Layer 6 of a small transformer language model trained on English Wikipedia (15 layers, counted from 0, width 64).
A neuron's activation on a vector x is SiLU(gate . x) times (in . x), where the dot is the dot product.

Input weights of the MLP neurons that the questions are about. A number n stands for (n - 500) times 0.0013.
n45 gate: 476 391 285 133 344 711 324 610 752 556 675 701 563 672 575 820 277 793 820 551 545 401 358 490 617 553 505 378 495 415 480 365 363 648 550 338 601 458 376 195 668 437 391 389 431 656 553 660 709 331 333 676 862 291 617 630 470 345 500 515 798 399 767 360
n50 gate: 341 490 395 529 352 538 455 706 524 421 437 467 752 773 240 428 431 736 312 579 353 524 564 598 535 505 485 543 584 593 649 674 317 440 227 278 93 744 597 634 418 357 649 716 720 472 796 753 592 383 749 603 674 427 589 350 524 676 495 176 330 701 664 330
n100 gate: 615 414 324 510 640 829 307 481 166 641 342 262 491 557 154 354 544 606 442 490 611 197 539 572 797 751 437 658 685 337 462 389 413 534 290 577 399 760 329 529 481 323 429 307 641 528 468 782 481 696 458 404 415 481 699 537 385 490 768 411 323 683 713 574
n160 gate: 591 446 528 559 478 623 588 468 452 595 554 620 553 443 829 491 714 781 190 350 315 389 441 545 596 382 500 539 395 415 456 690 514 495 496 173 631 781 509 272 327 447 456 382 240 391 539 639 853 634 566 595 447 527 454 833 437 273 460 640 745 397 580 305
n164 gate: 417 477 612 421 653 492 476 472 235 690 680 504 634 558 280 589 425 555 643 532 224 601 508 457 476 553 572 542 691 680 759 421 500 660 688 421 650 255 628 401 453 569 550 461 734 489 628 586 523 512 558 457 547 461 544 666 543 395 784 305 347 324 663 356
n174 gate: 473 448 515 581 528 640 554 294 648 707 300 627 491 345 648 570 524 409 510 678 788 651 722 457 452 528 640 509 316 676 401 729 413 705 410 818 884 624 528 669 651 533 401 303 584 519 693 414 35 481 383 812 651 543 640 284 596 471 435 328 431 263 552 537
n226 gate: 476 836 540 71 601 611 439 229 567 709 500 711 380 519 480 597 306 649 311 227 416 369 421 396 550 443 844 424 201 323 277 514 475 625 461 693 544 315 777 565 524 471 398 386 423 443 372 696 349 823 615 219 792 651 515 595 682 404 500 423 439 486 408 325
n301 gate: 265 252 346 547 744 699 543 698 369 258 484 236 647 649 720 254 216 411 590 511 573 572 705 852 664 278 310 140 611 391 485 435 632 218 406 621 374 630 392 733 500 409 695 573 541 181 641 650 448 282 235 233 629 345 384 490 323 398 459 485 607 550 464 726
n313 gate: 415 583 495 379 477 355 883 467 464 477 435 620 627 468 616 363 275 570 326 486 593 628 711 378 524 302 735 536 396 769 491 513 589 756 255 439 393 694 445 95 179 446 537 664 795 690 625 472 366 560 336 547 302 652 458 330 593 323 286 337 533 518 335 464
n45 in: 505 534 564 329 576 453 350 417 664 878 379 676 642 467 378 500 549 480 702 539 437 414 735 627 239 448 525 500 682 679 467 444 505 674 708 446 763 348 821 141 390 387 672 168 652 354 336 519 437 379 324 544 476 220 658 486 612 440 643 803 326 514 822 636
n50 in: 228 594 622 450 258 767 275 679 265 395 450 476 703 681 146 344 339 680 319 580 425 573 555 500 636 726 540 457 384 421 520 514 450 267 312 505 295 744 859 349 672 485 608 300 417 481 567 782 337 638 500 410 824 549 545 519 545 735 301 442 342 638 677 232
n100 in: 714 129 314 723 386 762 766 738 666 674 465 360 431 430 637 276 556 536 541 592 846 375 372 332 397 451 464 436 521 485 495 461 531 474 404 668 642 468 265 469 435 150 281 510 703 343 373 163 611 334 124 673 220 394 305 291 510 625 624 446 630 602 550 451
n160 in: 581 487 726 518 370 431 400 655 406 321 324 648 621 348 504 261 692 643 549 245 407 648 549 402 630 479 581 487 761 451 692 658 316 527 540 210 349 606 373 397 671 500 448 371 292 478 295 535 905 407 426 647 491 702 630 590 402 345 522 448 777 301 417 359
n164 in: 595 614 641 706 700 682 480 476 374 572 689 455 458 484 373 516 284 620 456 608 520 465 648 241 540 569 600 465 809 772 617 306 644 665 591 671 607 426 621 448 449 442 258 452 577 481 580 469 720 449 461 536 457 543 404 572 575 577 423 404 480 145 574 351
n174 in: 509 350 590 525 323 778 500 833 533 544 783 173 490 130 583 741 515 308 609 426 387 486 732 638 624 268 589 643 366 632 635 646 569 260 446 544 559 454 568 465 442 395 587 579 605 462 566 412 189 305 289 844 626 519 460 759 784 691 649 490 525 664 369 618
n226 in: 388 394 391 573 647 238 691 656 547 397 189 328 367 385 466 356 889 500 475 682 240 534 618 436 283 236 406 420 762 636 505 453 584 211 447 230 299 744 471 426 442 557 663 495 681 671 674 631 679 709 357 647 124 389 663 556 583 635 629 353 530 509 630 580
n301 in: 259 285 289 465 370 510 617 559 233 470 569 448 534 553 782 204 475 490 550 415 510 510 445 604 645 118 400 668 485 111 592 524 824 555 416 217 510 505 339 670 554 322 694 564 476 303 491 495 358 529 148 361 520 720 365 652 248 302 399 428 348 448 354 785
n313 in: 653 539 450 531 552 539 445 389 573 741 636 580 470 470 527 787 652 576 563 536 473 439 326 322 504 389 522 208 312 513 535 258 545 536 289 447 194 634 282 581 683 354 792 380 517 208 560 293 469 614 647 287 557 412 545 721 407 391 349 634 835 614 622 449

Each question shows a token from some text and the vector x that enters the MLP there. A number n stands for (n - 500) times 0.0074.

" a": 484 344 466 531 620 523 466 631 723 454 390 448 298 510 390 252 476 628 432 667 628 637 285 494 413 664 616 614 564 417 637 487 465 584 511 409 509 340 510 384 675 775 599 605 364 387 382 409 477 806 446 659 429 531 423 644 782 421 646 291 625 704 475 729
The most active neuron and its activation: n313, at about 0.23

"h": 398 403 537 516 627 231 432 672 356 667 387 623 407 384 267 369 765 557 666 380 425 556 406 668 361 475 392 489 420 278 503 496 505 385 596 534 671 329 521 289 667 626 484 261 469 354 295 416 396 573 599 544 523 520 336 499 423 488 559 598 735 595 255 466
The two highest activations, in order: n160, n174

"\n": 623 303 423 337 495 378 418 464 498 609 509 493 417 323 430 505 626 488 392 668 648 603 381 681 407 560 774 522 478 482 620 276 784 685 557 546 538 360 578 348 588 829 731 649 589 397 547 452 456 798 465 581 374 597 438 592 631 558 263 616 696 625 391 514
The neuron with the highest activation: n313

",": 558 307 483 429 537 580 349 581 493 572 502 426 156 284 482 356 506 691 341 652 593 560 391 773 405 683 565 483 337 366 599 446 489 607 564 443 514 386 525 347 610 676 750 559 720 478 534 411 508 702 471 655 520 466 364 552 534 443 737 581 795 523 342 652
The three highest activations, in order: n100, n50, n45

"ctor": 542 431 585 517 685 532 206 417 710 289 382 447 524 382 380 295 626 394 293 670 489 608 215 504 491 397 346 692 453 383 747 317 495 529 561 535 725 380 632 285 707 669 669 654 474 462 476 506 396 509 562 386 482 577 493 598 394 548 331 519 581 516 330 391
The most active neuron and its activation: n100, at about 0.49

" as": 514 249 479 397 667 526 422 647 517 595 524 586 411 497 339 210 514 831 413 560 705 506 326 724 366 595 692 645 542 183 641 425 409 578 703 493 506 369 710 438 657 613 609 616 427 562 654 478 496 697 446 536 466 518 553 498 485 466 565 632 640 570 507 697
The neuron with the highest activation: n45

"75": 502 330 560 354 585 300 234 464 484 580 394 497 588 362 461 364 634 562 209 653 550 497 423 679 423 459 389 516 441 419 594 267 484 422 369 436 742 192 384 499 454 696 553 394 644 386 229 337 558 633 501 551 435 497 435 560 421 512 500 481 810 466 232 589
The neuron with the highest activation: n160

" m": 362 257 541 585 649 470 432 522 587 688 424 408 320 359 345 369 497 779 377 486 482 372 359 679 243 637 200 715 588 396 487 477 403 388 572 501 595 415 426 471 641 837 599 419 637 374 341 522 393 667 520 739 458 545 415 676 497 366 403 631 677 553 437 466
The neuron with the highest activation: n100

"ing": 378 458 500 397 754 466 227 669 369 451 638 571 761 664 437 277 582 594 536 525 629 487 204 461 449 503 599 362 363 394 492 412 451 453 410 622 561 536 631 354 695 615 661 583 504 516 448 340 474 506 617 421 266 561 541 498 368 427 562 432 904 580 358 554
The three highest activations, in order: n174, n301, n164

"ie": 436 695 667 314 577 342 260 515 536 453 615 621 549 546 370 443 702 537 369 694 493 431 354 518 549 222 546 644 397 243 495 336 363 625 472 572 565 362 537 237 619 595 905 529 438 437 357 293 418 594 450 435 348 577 326 576 341 469 583 519 663 486 438 520
The most active neuron and its activation: n100, at about 0.57

"sh": 346 587 563 626 619 466 377 607 813 645 315 370 568 508 436 377 657 659 307 450 428 567 367 624 349 585 542 569 558 418 421 285 564 487 549 544 625 267 585 356 596 618 622 434 684 348 198 286 336 508 578 615 539 465 347 443 422 575 579 392 834 594 520 362
The most active neuron and its activation: n301, at about 0.59

"i": 415 382 500 350 544 211 560 429 581 394 477 555 489 442 359 463 680 538 492 748 515 649 544 726 570 487 660 644 343 355 498 410 475 593 633 485 597 321 324 282 564 711 611 319 557 407 332 261 312 745 518 450 342 776 294 539 493 551 584 621 806 530 487 424
The most active neuron and its activation: n313, at about 0.78

" ": 373 346 402 448 538 489 343 661 485 580 523 581 338 572 305 317 488 644 374 574 619 645 403 865 337 618 522 765 613 543 604 401 515 504 540 482 518 293 390 421 610 643 694 585 532 276 486 396 489 663 436 648 418 509 223 715 685 570 518 638 582 604 280 513
The three highest activations, in order: n313, n301, n160

"al": 251 301 521 423 594 502 187 529 616 407 486 395 352 456 430 404 742 654 345 472 605 509 535 547 587 506 555 639 481 404 697 428 449 519 380 363 637 370 721 285 712 636 701 594 452 507 420 225 415 707 624 435 408 579 365 623 591 530 492 552 647 487 363 601
The neuron with the highest activation: n160

"te": 422 510 539 579 675 480 449 524 577 478 708 477 477 516 404 289 631 633 493 573 414 651 240 693 431 282 464 592 622 405 560 377 482 431 183 675 662 186 533 521 608 582 614 572 793 373 376 291 355 709 540 321 411 824 530 377 426 486 560 506 671 709 595 500
The neuron with the highest activation: n301

"\"": 406 322 696 488 503 450 356 511 521 421 685 539 502 423 310 417 667 683 397 564 320 432 380 654 429 649 455 551 527 338 669 282 616 496 548 460 554 157 654 388 628 863 642 659 739 464 507 556 555 595 441 503 338 560 293 538 456 554 386 673 693 599 504 576
The neuron with the highest activation: n100

"ha": 337 519 444 489 573 398 337 565 591 521 297 633 537 618 413 398 826 625 470 496 553 577 427 680 515 481 539 522 417 399 505 585 358 427 493 466 549 194 526 328 504 699 654 369 599 266 278 303 514 782 568 713 485 603 298 511 427 499 712 601 731 512 439 383
The neuron with the highest activation: n160

" Christ": 441 537 500 737 677 493 341 480 520 529 563 291 533 613 471 260 597 596 485 572 540 476 242 630 330 412 409 577 453 357 382 401 440 504 258 415 492 513 584 334 706 845 732 670 514 405 335 282 392 576 430 424 359 464 480 687 556 668 602 547 705 508 322 443
The three highest activations, in order: n301, n164, n45

"s": 349 503 751 408 590 544 375 657 637 554 459 603 518 402 396 178 515 718 414 514 640 484 495 574 498 595 507 435 614 456 663 427 474 566 515 574 454 516 401 194 686 620 575 569 687 283 523 230 271 519 755 499 546 575 610 530 456 580 533 489 884 592 427 523
The most active neuron and its activation: n313, at about 1.4

" Team": 478 460 549 475 583 362 127 677 700 523 603 348 516 467 312 475 579 583 320 772 354 515 604 528 478 517 500 580 531 399 611 404 359 493 593 483 689 481 666 326 706 593 670 628 409 317 396 330 579 673 575 436 428 507 383 612 414 471 374 496 755 580 274 694
The two highest activations, in order: n100, n160

"ly": 445 323 569 527 611 275 238 524 470 713 576 288 369 366 365 300 607 546 320 798 603 459 423 704 433 576 502 674 470 348 718 280 478 614 648 514 632 413 576 355 580 571 379 479 601 519 332 403 445 778 423 474 473 675 510 578 586 469 604 651 639 512 684 486
The most active neuron and its activation: n100, at about 2

"==": 552 268 570 331 566 504 337 434 626 94 636 530 381 381 461 347 565 393 496 613 559 495 442 701 370 774 431 483 484 498 522 367 605 411 451 543 453 301 536 386 841 627 507 715 605 502 382 529 438 747 324 789 494 708 468 398 750 586 357 502 522 504 399 614
The neuron with the highest activation: n313

" Best": 334 345 511 540 538 563 195 677 549 427 603 405 560 488 379 315 583 590 457 711 392 457 452 551 310 553 560 515 524 314 587 391 444 424 520 263 590 384 671 323 767 726 718 665 362 418 435 345 449 596 552 430 390 521 420 486 481 437 517 517 782 698 472 690
The two highest activations, in order: n301, n100

"bu": 683 376 597 309 743 575 442 415 567 526 562 403 424 561 217 287 631 656 443 691 410 606 444 344 368 404 483 667 449 387 451 455 624 397 276 603 649 277 447 364 608 633 691 498 627 192 214 415 623 638 659 595 501 602 464 583 315 492 546 503 523 522 505 353
The two highest activations, in order: n100, n164

" S": 346 448 508 449 496 295 309 736 828 521 533 453 481 552 372 372 506 715 337 528 552 465 389 728 286 608 435 698 651 482 386 727 532 519 513 418 561 334 377 281 701 715 585 631 548 409 462 336 478 590 592 519 340 614 411 476 501 564 543 696 658 670 379 554
The two highest activations, in order: n164, n313

"ar": 439 434 274 408 625 327 346 626 530 583 415 480 405 737 439 371 721 528 413 313 572 512 571 609 387 380 539 515 389 239 471 571 451 393 428 418 635 524 652 270 701 600 674 648 527 301 458 290 250 633 738 648 451 430 448 487 661 682 525 402 564 462 258 436
The two highest activations, in order: n226, n164

"ol": 478 427 541 279 675 453 334 511 715 409 434 339 429 500 426 283 673 406 500 516 810 531 678 635 555 330 482 605 375 469 509 586 448 505 492 602 772 442 553 538 676 676 780 627 405 355 425 466 219 531 583 481 447 644 138 592 629 671 497 361 704 432 574 628
The neuron with the highest activation: n174

" same": 454 312 459 604 478 337 292 627 645 602 660 390 408 626 327 274 555 488 504 810 411 594 484 490 391 316 315 336 586 396 777 393 475 611 580 453 391 402 513 361 666 731 734 391 539 409 619 603 482 806 363 580 656 444 464 583 643 548 627 559 718 532 464 548
The three highest activations, in order: n45, n301, n50

" D": 415 444 593 231 577 230 242 656 725 600 423 452 500 533 335 408 431 558 350 465 532 451 335 720 322 442 556 688 605 277 378 596 571 590 552 399 492 378 328 324 725 706 672 420 487 382 496 433 398 604 528 624 479 494 282 598 464 486 390 706 690 663 506 545
The three highest activations, in order: n45, n164, n100

"l": 486 458 674 342 479 505 495 632 598 394 406 298 520 501 438 403 438 490 500 373 680 417 569 672 386 398 563 563 467 419 553 679 592 508 650 690 705 404 485 339 754 638 710 557 420 316 315 513 340 439 809 583 359 375 343 389 577 541 567 432 919 432 491 606
The neuron with the highest activation: n174

" |": 561 376 465 281 407 502 300 662 738 652 549 535 540 368 377 355 590 666 386 537 575 586 500 604 379 576 506 605 487 611 746 338 586 630 448 585 708 421 398 408 851 612 682 698 582 500 292 289 467 655 443 525 473 633 368 479 624 510 502 588 643 442 281 639
The neuron with the highest activation: n174

"I": 388 548 434 356 692 328 364 538 744 549 451 455 387 615 385 311 468 612 443 686 470 572 334 692 586 461 703 562 498 382 431 720 494 404 453 566 530 321 575 379 626 673 718 584 459 318 626 455 520 708 427 510 434 576 499 483 665 377 470 905 761 596 355 624
The neuron with the highest activation: n226